Layer 2 of a small transformer language model trained on English Wikipedia (10 layers, counted from 0, width 128).
A neuron's activation on a vector x is SiLU(gate . x) times (in . x), where the dot is the dot product.

Input weights of the MLP neurons that the questions are about. A number n stands for (n - 500) times 0.00043.
n6 gate: 538 539 417 582 331 308 679 487 518 771 805 600 298 293 702 347 255 462 508 524 500 475 701 471 474 598 694 556 634 541 415 508 416 187 361 720 270 603 456 721 652 475 492 574 597 568 402 62 629 431 547 783 173 504 666 625 346 731 267 549 440 562 262 355 405 425 526 259 544 440 402 727 365 624 545 568 451 709 460 418 466 457 508 402 487 361 518 624 561 603 487 208 500 621 644 618 668 621 766 370 430 522 558 362 522 620 470 565 669 434 420 600 697 602 418 374 617 600 542 702 589 479 634 333 420 311 287 492
n13 gate: 533 521 670 556 436 463 483 561 367 798 708 407 469 410 649 385 350 521 581 654 411 468 584 181 609 566 256 714 402 620 500 409 654 433 662 387 382 492 474 483 525 265 758 241 562 676 686 374 545 560 521 756 524 574 649 462 604 554 621 135 408 476 325 471 548 593 526 175 599 475 704 373 263 446 652 479 640 811 487 596 483 713 422 653 261 314 316 733 563 349 529 374 431 391 483 426 423 337 809 597 403 649 451 462 542 383 346 521 374 568 578 699 504 405 415 272 610 468 387 713 526 588 565 558 533 633 417 504
n35 gate: 504 500 290 485 327 381 629 582 492 500 634 415 544 355 284 306 519 667 467 584 778 540 339 552 573 621 481 296 470 669 485 625 578 504 408 596 457 252 532 415 554 507 580 593 617 658 314 431 489 223 600 430 626 459 542 629 298 309 926 617 389 456 396 325 648 686 441 425 689 454 390 616 353 401 558 432 511 532 304 446 489 393 511 549 829 558 574 480 597 738 762 611 465 640 481 398 500 485 519 674 500 340 365 730 500 492 569 523 553 578 518 240 633 523 523 384 530 563 456 342 412 618 571 504 492 724 530 440
n47 gate: 418 257 564 496 340 273 356 504 594 649 573 577 583 611 640 475 544 591 597 550 645 603 268 399 487 624 404 508 764 492 532 377 607 446 465 492 103 496 539 610 492 277 333 555 496 539 723 659 431 436 194 432 407 222 723 428 708 388 363 660 684 701 585 434 564 459 624 479 479 675 711 365 573 471 679 479 584 547 526 442 237 446 659 467 228 492 385 504 479 567 692 157 551 604 475 471 727 451 333 382 728 223 587 462 796 567 492 555 443 279 332 513 662 364 643 569 338 480 577 283 565 542 402 450 561 372 707 422
n68 gate: 349 431 338 521 384 462 290 580 588 434 437 729 433 778 455 727 567 649 417 496 413 418 471 492 539 526 444 414 454 343 496 330 443 453 338 275 369 440 585 548 352 517 459 469 280 383 142 272 504 324 729 722 562 487 641 402 419 603 492 504 504 732 533 427 649 283 592 572 191 474 775 795 579 384 574 373 698 527 156 418 423 625 429 419 351 552 491 415 570 617 475 655 425 244 262 585 496 567 543 722 666 649 593 651 710 160 517 596 744 478 302 661 522 338 400 462 350 588 687 657 343 461 580 500 576 399 713 765
n83 gate: 577 471 581 776 432 476 364 622 393 487 459 540 713 449 483 678 452 508 742 680 645 381 269 750 324 397 634 433 293 324 460 718 419 563 513 359 462 531 349 492 356 634 223 530 299 531 355 412 415 238 165 448 488 578 384 455 475 512 496 360 349 797 480 215 552 678 338 467 406 496 376 716 464 625 595 521 672 418 402 788 629 475 508 430 566 394 393 556 563 688 488 972 432 252 512 311 444 407 458 454 508 538 436 383 415 367 471 648 637 347 289 530 347 434 277 427 690 443 351 508 504 533 504 392 406 637 393 447
n106 gate: 658 147 580 564 472 512 471 157 713 778 597 536 578 453 574 458 600 549 640 664 628 516 599 704 629 475 371 687 262 317 414 312 538 446 275 556 475 485 316 433 172 512 378 353 264 655 668 425 472 535 438 448 416 358 418 432 294 529 388 329 546 436 399 701 576 757 453 512 513 517 373 253 316 351 500 687 552 624 551 421 459 599 447 639 541 336 572 213 404 467 686 624 275 638 410 463 628 343 521 525 786 521 713 541 391 686 652 437 625 740 597 668 475 578 580 431 613 424 380 604 608 504 282 504 443 398 504 318
n155 gate: 516 659 492 348 436 330 771 496 260 343 646 589 243 372 365 458 565 777 532 527 444 448 731 476 601 393 320 458 447 596 741 533 504 312 596 738 361 338 358 433 327 439 587 292 475 535 653 250 350 480 533 344 629 471 417 474 463 384 508 536 508 540 682 434 572 411 163 771 265 500 548 398 394 546 595 557 364 586 368 542 625 708 423 715 673 622 449 659 572 567 476 425 500 409 574 270 667 695 600 500 707 487 395 700 940 417 674 542 462 288 285 386 304 347 567 516 597 351 419 444 300 533 569 711 635 410 467 463
n176 gate: 693 801 508 708 485 618 438 574 395 527 618 559 563 605 583 419 397 556 734 559 717 435 449 522 515 538 794 538 578 635 626 279 722 341 409 584 389 546 555 450 515 375 273 315 571 639 647 576 611 652 515 496 665 563 466 359 572 572 577 755 511 507 544 508 346 655 624 407 477 652 529 407 543 557 446 720 395 520 566 511 750 280 481 444 361 527 349 508 531 374 374 743 679 275 474 436 449 349 344 404 465 713 394 568 342 432 421 362 497 546 336 208 496 534 500 581 622 379 493 500 342 632 452 647 693 601 549 274
n186 gate: 464 354 622 237 353 508 399 439 466 627 403 608 582 470 513 361 556 405 532 736 532 753 440 756 738 422 492 284 589 500 178 533 428 699 656 199 638 557 307 571 319 496 504 424 247 481 894 483 395 382 404 345 352 350 447 380 719 347 364 421 700 564 665 570 504 423 644 471 415 392 655 589 486 529 318 504 377 444 525 554 450 541 423 791 471 361 318 581 634 171 569 388 440 504 300 561 564 520 467 609 782 580 582 321 458 554 484 656 489 720 589 504 475 303 710 488 496 375 552 751 668 603 359 413 342 483 459 443
n189 gate: 523 472 504 462 417 325 364 676 173 472 381 519 545 645 631 560 686 605 443 514 333 683 436 394 413 609 334 512 546 338 634 550 351 610 623 439 321 558 589 460 492 527 657 787 465 158 519 449 462 380 413 267 424 519 442 333 625 527 462 391 374 485 691 484 557 256 420 473 371 355 481 381 329 269 620 539 417 537 404 508 473 429 427 508 485 544 275 707 342 512 496 512 214 435 500 593 496 397 429 670 699 584 532 708 771 512 668 540 690 368 283 500 460 675 484 619 332 473 276 357 341 426 221 477 281 448 399 473
n6 in: 630 411 446 560 483 599 491 305 418 559 647 470 620 455 463 577 281 368 341 198 436 449 551 560 317 241 625 349 448 577 433 552 486 180 533 539 563 299 394 442 491 543 492 644 740 616 443 353 556 593 322 475 509 626 847 448 420 748 483 394 442 722 302 355 111 659 418 426 259 287 135 604 438 429 424 330 483 757 336 615 740 456 413 250 544 388 668 431 567 398 552 593 313 796 465 430 573 643 522 540 288 658 376 669 495 345 390 432 785 559 529 536 672 311 599 530 478 401 376 692 172 265 703 460 361 536 434 630
n13 in: 492 504 617 586 439 347 565 334 386 483 529 475 100 391 460 409 566 420 529 590 541 337 476 545 556 416 744 295 388 431 750 357 662 658 491 488 483 508 575 354 370 579 565 500 508 484 243 581 504 451 406 537 648 851 686 624 483 606 347 390 466 582 442 424 553 591 465 513 491 402 353 475 414 730 333 383 259 253 535 598 530 474 454 791 214 569 674 337 500 355 842 423 583 456 748 471 281 529 666 573 452 378 677 487 452 509 152 906 578 496 676 496 513 382 659 695 363 669 401 611 207 360 537 352 254 483 686 571
n35 in: 550 500 177 589 450 385 609 601 367 365 532 447 446 511 427 444 539 515 457 649 629 553 500 539 552 500 811 337 550 532 514 558 598 404 419 618 451 296 420 601 567 500 496 620 478 673 347 592 489 317 441 489 379 500 445 701 511 206 768 691 289 536 385 354 635 464 538 475 508 496 500 500 207 254 437 638 546 550 368 223 305 364 482 412 759 362 477 489 738 437 673 544 455 527 431 656 557 453 622 519 436 406 540 334 384 382 467 197 568 654 483 332 511 390 530 500 536 707 486 496 400 434 651 445 410 436 438 370
n47 in: 527 504 327 341 462 485 460 469 569 593 654 588 723 520 723 677 577 508 802 707 626 602 515 473 647 672 552 393 407 413 444 371 439 464 786 668 524 624 496 508 464 258 586 492 492 330 527 425 558 598 432 587 416 504 567 328 661 319 580 549 476 363 558 496 755 350 585 527 480 468 526 307 731 287 598 442 557 295 589 330 686 243 504 598 445 540 261 549 408 440 411 437 443 430 387 508 772 396 512 640 568 637 607 385 640 520 587 725 420 460 519 452 791 516 480 554 208 611 339 234 405 658 211 500 283 617 629 546
n68 in: 745 443 224 379 294 331 591 461 525 715 610 578 711 649 691 500 414 259 383 407 280 539 384 305 496 648 504 427 745 609 600 261 641 593 500 355 406 444 588 430 759 830 238 422 747 424 484 549 618 658 516 411 352 460 484 581 468 532 723 547 305 480 433 368 402 492 243 372 500 662 446 441 574 448 550 524 585 634 525 302 431 391 492 576 440 385 562 513 537 707 369 411 500 285 432 608 471 453 342 557 504 289 405 642 237 638 605 664 448 549 568 316 314 360 516 504 370 551 163 551 660 540 441 609 508 280 404 456
n83 in: 575 335 557 392 720 453 525 700 640 390 293 477 554 714 445 398 625 345 318 581 477 714 642 457 690 595 452 544 210 515 492 480 644 396 555 379 504 433 608 354 663 535 618 692 559 590 651 492 336 492 609 642 725 350 321 445 404 380 582 558 564 601 633 580 384 371 529 686 657 383 569 319 696 692 534 611 527 550 385 311 564 685 465 691 536 488 352 500 536 645 461 186 562 496 504 733 368 543 608 613 463 455 467 484 467 299 388 520 287 385 699 183 775 731 313 218 430 453 418 515 429 536 668 388 480 570 588 732
n106 in: 590 605 658 556 681 467 534 545 560 299 435 723 316 466 632 572 496 417 561 646 756 488 608 796 99 371 416 416 549 407 520 430 556 383 557 549 746 446 266 687 449 374 424 385 261 669 562 387 488 500 496 813 322 385 604 439 550 659 476 408 643 674 447 571 330 549 697 607 560 668 596 373 614 688 508 525 665 335 715 412 588 441 455 409 235 577 732 474 458 193 430 529 405 399 541 537 319 361 617 246 623 496 750 458 308 424 642 440 381 624 457 708 628 284 614 574 557 463 496 363 303 596 553 200 393 320 450 344
n155 in: 647 569 369 673 623 492 500 291 659 496 838 467 415 469 572 687 533 572 587 402 475 533 570 297 496 712 483 315 454 500 407 825 518 191 531 712 678 298 518 383 387 429 529 330 744 761 649 333 433 667 392 668 343 676 466 422 440 440 666 537 539 430 741 475 698 783 781 428 654 577 590 592 219 462 451 458 615 456 579 440 641 560 734 657 606 417 636 664 781 642 429 302 425 500 669 525 641 421 890 383 444 461 423 517 530 453 457 491 630 426 620 405 417 678 556 492 679 454 587 558 518 517 730 739 668 610 313 567
n176 in: 557 597 346 593 630 443 547 398 452 401 727 519 464 524 565 410 417 431 601 657 410 666 496 466 597 458 562 609 504 604 445 298 556 729 634 545 398 557 668 504 484 511 401 228 393 442 653 325 692 500 492 511 466 485 546 419 419 724 339 541 415 496 684 227 582 421 353 473 480 729 393 193 585 373 659 466 533 484 437 415 659 426 685 607 301 618 437 416 347 551 470 550 635 157 351 420 472 338 446 551 378 571 531 283 429 589 469 406 397 697 206 437 409 488 465 130 560 252 459 489 282 500 534 731 678 496 408 311
n186 in: 469 532 386 565 535 512 541 695 442 635 410 411 458 590 433 488 841 552 531 305 283 397 404 570 617 583 226 456 457 450 398 354 278 656 504 504 293 748 533 415 593 407 405 476 421 436 484 436 539 595 343 412 442 582 309 714 528 628 527 281 673 342 457 357 411 702 672 393 541 296 416 535 462 604 626 366 462 525 488 636 308 356 371 631 504 784 447 653 439 379 637 275 434 429 662 670 265 523 392 678 277 328 312 648 508 400 337 520 614 602 673 374 226 722 577 453 403 477 597 265 421 548 586 484 571 758 671 512
n189 in: 231 290 254 610 610 516 387 388 382 433 696 619 282 235 586 625 456 586 571 504 647 680 461 623 719 399 244 669 380 469 562 609 592 574 526 861 429 417 538 322 429 608 523 392 339 485 435 623 492 453 558 622 575 552 293 180 524 275 389 327 607 528 568 618 536 747 664 674 403 311 398 400 421 696 668 302 469 428 689 549 418 352 420 516 415 409 693 801 285 533 416 722 618 436 545 561 340 504 545 604 292 487 552 574 546 586 496 629 590 462 312 583 559 667 512 376 472 480 369 409 598 692 276 267 379 458 602 500

Each question shows a token from some text and the vector x that enters the MLP there. A number n stands for (n - 500) times 0.0076.

" in": 539 454 605 622 615 537 256 338 327 470 594 547 484 464 420 359 641 394 428 499 750 485 565 448 575 615 454 498 645 348 443 434 599 519 272 750 559 385 479 467 622 583 529 476 314 383 413 573 388 560 426 502 524 530 632 473 620 469 477 543 515 526 441 563 543 496 550 615 461 419 656 670 724 621 471 706 480 427 610 649 539 600 504 525 607 312 290 461 662 630 559 503 668 453 633 492 535 615 457 319 600 708 504 507 393 685 539 366 676 538 740 571 461 561 411 646 390 811 475 527 474 459 442 462 493 556 333 651
Which neuron lights up most? n68

"y": 684 518 575 588 358 644 667 621 301 319 355 320 412 628 641 470 423 610 403 370 359 361 492 515 510 471 553 572 502 605 462 564 558 436 674 440 462 537 542 459 522 430 529 366 641 444 309 433 356 588 429 380 582 486 301 581 552 509 503 533 40 519 562 699 411 611 509 650 507 634 556 441 502 552 377 382 545 498 483 591 229 681 436 493 435 532 650 582 384 349 337 399 403 427 469 388 639 427 402 412 571 490 504 550 553 458 304 269 603 508 729 439 392 406 441 415 532 453 409 525 536 422 360 653 574 367 562 571
Which neuron lights up most? n47

"\n": 647 431 454 585 589 543 462 655 414 841 610 675 618 326 521 508 767 472 400 613 476 603 492 538 406 402 423 430 498 304 433 545 545 439 371 450 426 486 567 489 516 500 429 512 316 394 471 568 360 557 386 379 279 705 363 310 528 458 353 435 453 578 618 551 445 465 449 500 506 504 504 446 545 663 544 380 604 444 411 386 641 619 478 348 547 551 516 481 620 627 552 591 500 492 230 681 566 390 342 278 576 415 539 430 463 597 497 440 591 602 579 282 757 610 619 392 623 555 315 641 307 464 463 417 394 575 491 458
Which three neurons fire most, strongest first? n83, n106, n189

" (": 356 466 558 511 489 593 472 532 385 516 587 470 508 360 701 584 727 363 491 745 586 440 603 666 420 688 669 487 368 327 476 460 583 422 503 600 619 396 419 588 587 716 510 664 425 289 310 544 598 581 612 199 506 391 550 397 406 555 487 478 629 449 586 543 705 554 568 590 592 520 440 401 789 436 340 689 367 522 557 479 488 355 495 377 447 397 525 486 765 531 441 465 488 529 273 508 569 491 472 431 393 524 464 497 376 542 369 334 514 514 594 464 474 562 470 627 724 543 463 355 413 487 472 435 518 455 400 512
Which two neurons fire most, strongest first? n106, n155

"l": 713 438 543 551 608 686 617 525 364 619 486 335 501 299 233 530 364 478 565 382 432 484 449 438 426 555 745 620 467 627 616 567 655 387 411 507 461 693 364 526 296 765 586 519 396 457 430 645 530 456 581 447 498 537 379 628 438 615 457 435 439 523 326 601 480 530 468 547 500 545 342 506 542 503 447 420 312 476 565 548 601 421 606 631 581 356 436 594 470 805 587 693 487 554 556 409 329 486 772 449 406 393 428 588 422 438 476 589 629 517 634 489 328 442 703 415 357 189 541 536 579 650 643 518 497 526 454 351
Which neuron lights up most? n47

" W": 386 517 553 479 426 618 523 499 483 717 479 339 423 599 640 603 675 248 599 494 305 534 598 494 312 493 397 417 532 375 417 311 590 694 585 466 434 253 490 405 367 423 497 503 550 602 589 396 440 493 596 574 505 628 317 554 592 477 579 483 691 460 610 522 436 411 522 482 411 580 441 453 673 465 566 566 540 432 547 519 421 633 394 742 468 680 394 463 730 462 505 319 597 562 526 612 472 317 615 442 461 394 225 671 598 430 548 323 541 566 542 526 594 507 643 340 524 455 566 485 460 543 484 453 355 579 502 676
Which neuron lights up most? n186

"om": 502 624 546 518 531 447 481 633 498 347 335 533 783 519 432 436 633 379 571 536 522 502 293 535 450 569 642 533 557 461 558 617 404 597 687 388 442 499 336 653 575 374 630 482 497 454 709 522 482 415 546 249 565 441 365 511 504 366 491 583 414 456 643 404 429 604 666 551 437 608 583 580 639 471 367 615 340 553 485 550 368 446 417 722 653 677 575 452 146 646 468 501 372 619 456 737 121 474 292 568 615 716 541 495 582 374 410 513 524 357 620 418 480 396 417 461 337 704 525 441 471 551 524 588 486 538 564 447
Which neuron lights up most? n186

"0": 397 492 478 347 475 484 497 563 428 810 467 556 626 403 626 496 482 535 502 158 471 653 413 493 541 426 434 441 656 483 614 498 401 513 688 562 680 520 544 517 710 364 531 487 498 585 407 575 209 664 489 518 404 610 460 382 651 533 381 344 514 493 726 582 515 357 539 394 533 419 404 389 504 590 414 410 551 148 483 422 389 454 531 613 433 494 682 506 525 552 425 492 629 432 476 362 456 599 579 564 590 580 524 486 314 628 479 242 439 686 502 636 521 307 529 699 648 589 587 565 176 479 472 396 514 472 422 513
The most active neuron and its activation: n83, at about 0.19

"k": 637 360 533 359 588 461 627 477 469 424 415 424 608 743 637 317 659 463 557 725 380 623 568 464 471 584 544 574 370 571 568 428 473 708 638 400 448 709 440 462 473 466 608 283 518 588 689 408 268 404 482 278 514 509 555 536 397 694 564 560 493 540 559 576 617 503 518 622 666 620 556 470 544 542 341 537 600 498 610 559 365 453 548 490 571 639 475 410 658 717 738 496 569 607 266 536 483 629 611 499 634 491 385 546 321 426 215 412 551 659 661 508 530 443 551 486 447 491 458 566 658 394 645 532 621 363 656 481
Which neuron lights up most? n189

"h": 460 867 552 494 669 685 674 607 442 500 317 508 489 529 388 501 574 512 468 354 377 627 593 411 534 576 539 477 573 452 532 681 523 593 292 569 531 612 279 572 439 580 494 583 472 525 606 455 663 375 438 466 540 664 494 492 464 371 453 596 459 482 652 515 489 614 596 269 471 271 548 547 679 681 378 394 631 474 565 480 477 615 545 512 560 472 338 299 610 285 646 517 311 484 342 530 552 574 576 564 453 523 430 436 574 496 550 290 502 489 683 613 553 367 699 321 626 402 623 413 526 380 692 564 423 636 688 562
Which three neurons fire most, strongest first? n186, n189, n47

" T": 299 570 442 503 475 647 463 508 551 457 409 263 551 540 413 458 804 429 491 391 505 596 633 361 489 463 526 358 465 482 410 403 545 494 652 484 497 397 449 481 579 354 396 474 717 573 605 532 528 488 531 494 303 676 524 663 514 545 384 554 486 635 695 418 471 607 500 512 580 310 491 609 633 443 650 309 401 357 547 706 305 527 330 516 405 399 455 416 762 558 401 505 647 536 589 538 458 245 556 387 493 486 486 548 490 255 504 444 591 769 573 750 464 508 574 331 380 416 571 534 429 464 418 485 396 517 346 533
Which neuron lights up most? n186

"re": 567 444 600 389 359 389 241 688 635 435 424 421 548 720 461 359 488 403 464 419 346 346 485 551 639 548 647 638 434 671 608 449 414 664 487 359 234 800 503 522 694 739 398 453 544 543 289 472 632 534 508 477 610 699 633 502 480 433 384 449 542 425 302 436 491 559 585 434 280 590 547 632 681 490 516 602 386 625 345 586 376 393 388 552 429 599 613 578 447 633 433 469 550 500 632 482 372 406 475 659 448 572 584 421 418 478 546 514 463 405 578 629 540 544 540 410 574 425 655 409 565 310 635 628 463 388 578 382
Which three neurons fire most, strongest first? n68, n155, n106

"or": 461 716 636 279 410 495 455 727 484 383 359 481 617 317 348 556 615 538 333 526 393 665 589 539 382 606 462 729 590 543 503 631 434 472 703 331 736 736 595 537 593 521 584 237 452 313 598 711 415 486 512 629 616 543 455 442 354 594 575 416 660 570 516 484 519 442 554 618 511 575 449 514 694 466 607 568 429 517 462 423 486 545 251 388 396 607 571 620 651 452 604 453 311 598 512 616 300 589 457 353 506 574 483 487 513 628 474 406 505 528 464 565 659 398 495 233 612 635 378 433 544 526 469 539 462 496 343 623
Which neuron lights up most? n35

" ": 546 454 536 568 753 600 431 510 650 449 551 274 568 652 429 505 538 384 541 592 589 509 530 596 540 356 521 535 665 332 505 530 582 498 351 578 603 278 375 477 608 475 455 493 368 458 409 461 381 553 673 310 436 472 434 690 403 517 397 145 720 620 476 499 389 461 394 621 504 374 586 441 791 472 487 514 564 401 619 463 508 574 460 582 502 381 545 505 565 383 431 525 368 473 508 432 453 463 410 629 440 443 652 483 458 463 530 505 250 550 444 540 496 645 407 591 524 514 461 560 650 607 427 579 478 461 404 633
The most active neuron and its activation: n106, at about 0.57

".": 352 557 480 406 468 412 558 430 455 384 366 494 525 462 563 572 512 544 491 298 739 395 731 667 445 629 444 533 447 339 482 539 405 499 523 516 585 451 540 401 441 562 431 491 479 313 476 383 194 293 481 353 473 599 487 520 487 438 343 411 377 637 619 670 501 463 649 320 481 637 503 388 648 529 535 630 631 709 777 654 496 422 460 367 509 356 441 461 476 432 319 427 577 626 510 480 591 484 476 453 605 473 624 569 631 511 587 495 475 441 672 457 294 508 568 454 484 652 509 541 608 733 485 293 580 500 504 721
The most active neuron and its activation: n176, at about 0.31

"iv": 614 463 362 603 502 558 418 468 526 611 245 382 332 659 561 376 387 724 358 472 394 601 344 560 489 592 423 456 590 510 535 686 554 493 589 585 604 543 378 545 470 632 659 739 349 652 743 289 640 606 557 533 550 497 505 521 255 513 441 484 382 301 706 432 618 535 421 711 496 529 366 460 634 585 548 584 422 651 498 345 474 306 418 403 512 354 512 510 370 670 631 591 452 446 605 674 349 476 387 579 220 470 653 586 494 499 583 590 467 434 597 606 446 359 632 514 544 500 421 669 417 490 473 489 540 539 413 559
Which neuron lights up most? n189

"\"": 496 787 339 570 641 471 571 542 580 768 462 608 428 530 398 532 511 244 532 535 445 496 636 516 533 729 456 499 435 456 334 398 595 469 585 462 435 562 411 514 375 491 528 620 579 384 414 748 385 600 696 645 359 396 495 610 548 484 476 677 567 525 403 426 550 515 466 579 615 395 424 413 779 339 480 457 504 564 372 446 438 433 609 468 555 417 596 446 450 415 198 447 557 565 621 486 521 508 469 329 584 523 434 559 445 341 545 368 485 516 674 367 360 598 452 480 539 285 625 242 333 556 427 360 346 549 515 464
Which two neurons fire most, strongest first? n13, n189

" I": 335 563 547 472 449 564 803 629 572 479 480 364 573 516 447 524 827 710 520 373 558 357 489 468 371 560 520 521 504 281 596 260 432 560 439 538 430 449 587 506 683 535 451 609 494 479 469 406 440 368 483 732 452 426 591 592 414 655 421 628 392 435 651 411 432 629 648 545 344 423 647 682 636 648 554 693 508 460 452 366 326 472 331 729 496 422 502 588 625 574 498 431 571 445 588 587 668 429 448 435 519 400 464 606 476 581 704 427 599 462 598 524 327 642 427 424 634 574 338 642 401 638 473 539 463 511 368 395
Which neuron lights up most? n68

" s": 479 755 530 631 585 520 364 630 311 500 506 403 494 499 406 313 594 280 430 563 633 351 527 541 521 479 547 634 504 281 367 447 409 425 252 735 512 382 775 547 793 532 595 586 571 551 320 515 451 578 531 473 480 569 464 514 613 365 611 418 536 376 342 599 588 622 404 550 415 505 443 391 521 493 598 595 567 622 473 588 440 510 564 550 487 525 372 479 561 491 502 408 445 340 606 543 484 538 396 598 536 512 264 442 357 432 528 839 467 768 546 615 573 637 834 550 486 470 450 581 454 452 444 589 371 593 441 688
Which neuron lights up most? n13

"d": 568 451 545 447 442 475 507 440 220 467 490 335 289 502 314 450 384 618 685 611 549 326 457 458 593 477 453 485 377 645 651 284 432 537 758 375 388 287 335 368 593 487 624 572 403 604 479 615 342 600 400 476 393 518 539 491 461 457 443 593 500 362 708 566 561 509 379 577 539 554 357 414 573 665 569 444 616 680 745 365 373 691 474 524 352 558 346 454 538 617 428 418 318 541 418 566 578 540 635 505 426 369 540 587 405 374 463 396 574 434 563 267 547 594 515 494 327 530 673 549 378 411 537 374 349 724 555 579
Which neuron lights up most? n13

"N": 419 582 464 693 480 637 463 449 537 411 408 369 543 654 451 539 757 453 362 437 357 428 609 376 590 441 573 336 568 395 579 370 325 604 294 449 515 420 602 558 427 414 486 385 708 645 601 601 642 422 699 523 351 493 416 479 387 424 487 597 370 374 624 250 586 432 471 535 382 435 442 465 770 424 636 537 551 512 278 433 408 569 513 617 522 612 347 423 519 626 573 521 683 382 458 578 610 562 462 583 421 371 433 507 467 461 560 414 600 576 652 581 435 552 631 527 371 704 543 388 330 497 698 328 491 425 369 540
Which neuron lights up most? n68

" |": 556 572 470 723 400 437 250 596 515 539 510 628 567 630 349 528 647 525 395 643 503 192 506 580 559 597 647 504 552 413 544 547 533 583 655 412 426 439 565 384 570 607 162 482 359 520 587 692 563 445 402 405 592 670 708 286 526 499 412 536 511 549 543 551 577 582 607 488 692 393 527 476 598 497 657 381 384 428 488 300 466 549 529 341 776 440 361 707 563 515 727 403 576 531 463 537 547 447 594 407 600 385 558 604 500 362 533 559 504 493 625 486 486 571 664 436 451 498 378 521 526 488 448 367 617 607 452 547
The most active neuron and its activation: n83, at about 0.19

" V": 400 405 523 522 546 688 523 505 478 530 417 310 520 559 550 386 662 607 678 395 404 580 414 385 510 646 544 594 380 490 515 528 399 455 699 448 439 284 537 612 533 398 479 569 537 529 554 268 345 628 496 558 476 742 578 535 613 528 388 686 590 543 524 457 541 354 516 500 430 475 407 492 769 504 845 455 640 508 347 463 478 425 481 523 680 416 505 497 659 450 484 537 588 487 740 414 540 530 420 437 385 449 454 608 684 452 483 408 701 557 406 705 375 494 348 635 468 543 516 523 527 497 413 444 441 531 457 725
Which neuron lights up most? n106

"uc": 533 340 626 322 468 508 438 477 487 488 291 422 472 628 554 697 450 704 379 489 414 406 343 532 568 494 541 595 236 527 500 462 472 511 597 613 484 406 533 689 450 314 784 636 372 534 605 575 737 581 557 615 557 536 382 599 555 481 562 516 559 542 434 600 552 568 456 366 333 521 398 367 612 592 583 577 629 504 443 486 298 377 533 410 501 629 427 410 521 507 529 536 565 798 690 505 341 436 540 657 540 567 385 385 367 718 582 581 500 433 701 429 575 467 556 438 415 515 321 618 611 351 457 331 559 507 382 494
Which three neurons fire most, strongest first? n155, n176, n68

"ir": 516 644 518 440 375 397 546 465 442 486 394 310 286 458 580 383 549 647 521 512 534 508 349 358 374 554 482 543 704 370 633 656 615 340 500 600 531 488 539 394 413 739 654 366 477 346 597 444 474 519 516 484 613 594 488 399 393 507 552 423 529 486 555 507 399 304 718 626 566 371 455 502 440 632 624 358 556 296 563 436 413 622 447 457 500 739 491 328 501 442 547 514 486 478 740 304 682 385 440 462 439 604 460 587 538 356 426 597 710 546 724 456 470 520 384 415 672 450 517 398 625 486 420 749 456 351 581 422
The most active neuron and its activation: n155, at about 0.49

")": 790 468 420 671 454 620 326 508 692 505 524 429 439 724 552 445 577 292 566 460 677 403 562 721 424 456 435 597 547 425 418 490 696 608 344 619 531 505 321 558 387 567 568 654 448 407 587 450 347 574 342 700 439 464 613 541 429 542 645 426 354 616 445 450 587 575 333 437 492 481 519 361 671 359 411 500 459 482 556 566 475 696 528 472 598 496 622 526 468 327 379 499 606 505 553 429 521 447 596 481 343 495 621 632 470 232 552 634 524 616 554 285 293 410 475 630 493 361 484 371 505 416 597 401 774 570 361 485
Which three neurons fire most, strongest first? n106, n189, n47

" L": 562 386 525 559 627 756 511 477 524 576 488 411 272 501 390 445 453 565 684 305 509 392 560 382 411 633 434 504 446 447 441 471 588 607 467 641 317 229 462 465 512 422 433 656 344 479 594 455 515 408 583 454 462 662 474 737 634 508 495 422 532 394 476 413 424 530 466 450 423 649 351 417 704 459 693 726 461 527 503 485 506 499 331 518 561 458 654 432 390 536 437 532 564 598 584 511 428 494 562 422 322 437 310 611 457 597 410 511 524 576 604 742 352 579 688 576 477 315 460 675 600 659 494 498 567 404 442 663
Which neuron lights up most? n47

"2": 340 497 571 306 593 364 413 462 307 592 585 261 568 488 567 446 544 498 420 191 323 405 494 370 300 513 433 540 561 510 623 410 574 427 408 498 449 451 318 437 503 444 557 495 603 573 536 486 592 680 461 602 545 506 624 330 298 488 295 337 533 307 623 338 493 415 388 302 459 339 484 463 545 410 443 562 524 465 559 406 335 501 532 334 409 633 587 526 406 333 420 544 612 546 613 560 390 521 430 483 503 451 539 397 394 739 586 503 631 310 578 405 373 573 338 750 447 733 504 534 447 574 451 551 552 395 514 374
Which three neurons fire most, strongest first? n83, n35, n6

"en": 548 541 500 473 681 475 493 559 439 465 674 542 500 401 538 782 784 518 640 484 280 571 450 475 543 643 508 578 482 519 532 504 474 550 512 570 496 711 289 523 367 341 553 584 400 383 392 478 468 548 461 346 576 690 455 393 531 303 336 437 561 454 591 524 606 615 543 570 559 209 498 588 557 492 655 406 397 590 400 678 486 461 413 532 397 529 416 604 371 540 467 613 442 507 436 609 640 656 746 712 464 598 488 535 550 621 424 539 385 230 588 543 494 521 465 390 429 475 439 225 596 618 560 345 501 322 619 797
The most active neuron and its activation: n189, at about 2

"ish": 528 363 279 525 469 556 634 599 514 757 540 483 500 457 456 390 517 713 471 586 497 586 391 295 550 587 447 404 466 727 524 324 571 497 523 555 361 480 448 482 354 535 541 631 395 386 566 527 322 484 361 356 531 460 316 498 373 416 403 536 620 448 706 414 465 411 285 509 363 486 647 682 527 402 515 186 452 656 439 570 600 833 582 766 488 342 497 430 554 604 376 413 446 555 478 321 387 481 454 477 730 549 403 516 519 454 451 454 504 496 587 423 625 331 478 583 424 632 264 525 683 380 580 642 522 577 509 611
The most active neuron and its activation: n68, at about 0.3

"ot": 482 542 493 470 657 583 600 596 526 459 333 538 484 555 357 327 517 561 386 658 454 670 447 491 583 431 332 320 529 386 554 498 601 570 477 367 567 302 534 384 457 327 453 348 560 551 544 599 679 530 537 514 433 549 368 458 703 405 448 586 340 604 403 455 351 731 430 702 468 611 619 374 767 508 400 526 584 473 523 457 535 330 584 536 428 362 423 609 391 575 449 536 456 407 581 821 491 630 414 307 436 451 422 672 569 490 472 382 507 707 528 389 534 375 430 545 457 385 435 348 707 517 555 294 623 425 349 411
The most active neuron and its activation: n6, at about 0.2

"e": 564 805 588 574 531 368 599 544 392 261 351 411 509 439 419 468 414 606 607 445 535 420 496 585 355 474 666 358 512 504 651 450 621 563 436 510 556 666 451 492 434 190 457 347 548 593 621 672 503 401 662 481 556 677 495 369 417 533 561 529 564 420 530 585 569 665 608 374 688 533 481 389 659 495 348 680 721 538 474 456 675 289 506 535 553 495 384 509 410 432 404 599 515 317 398 600 756 294 528 497 515 588 582 459 438 544 340 440 404 385 357 401 491 612 604 479 447 299 322 386 295 548 632 592 458 442 650 565
Which neuron lights up most? n176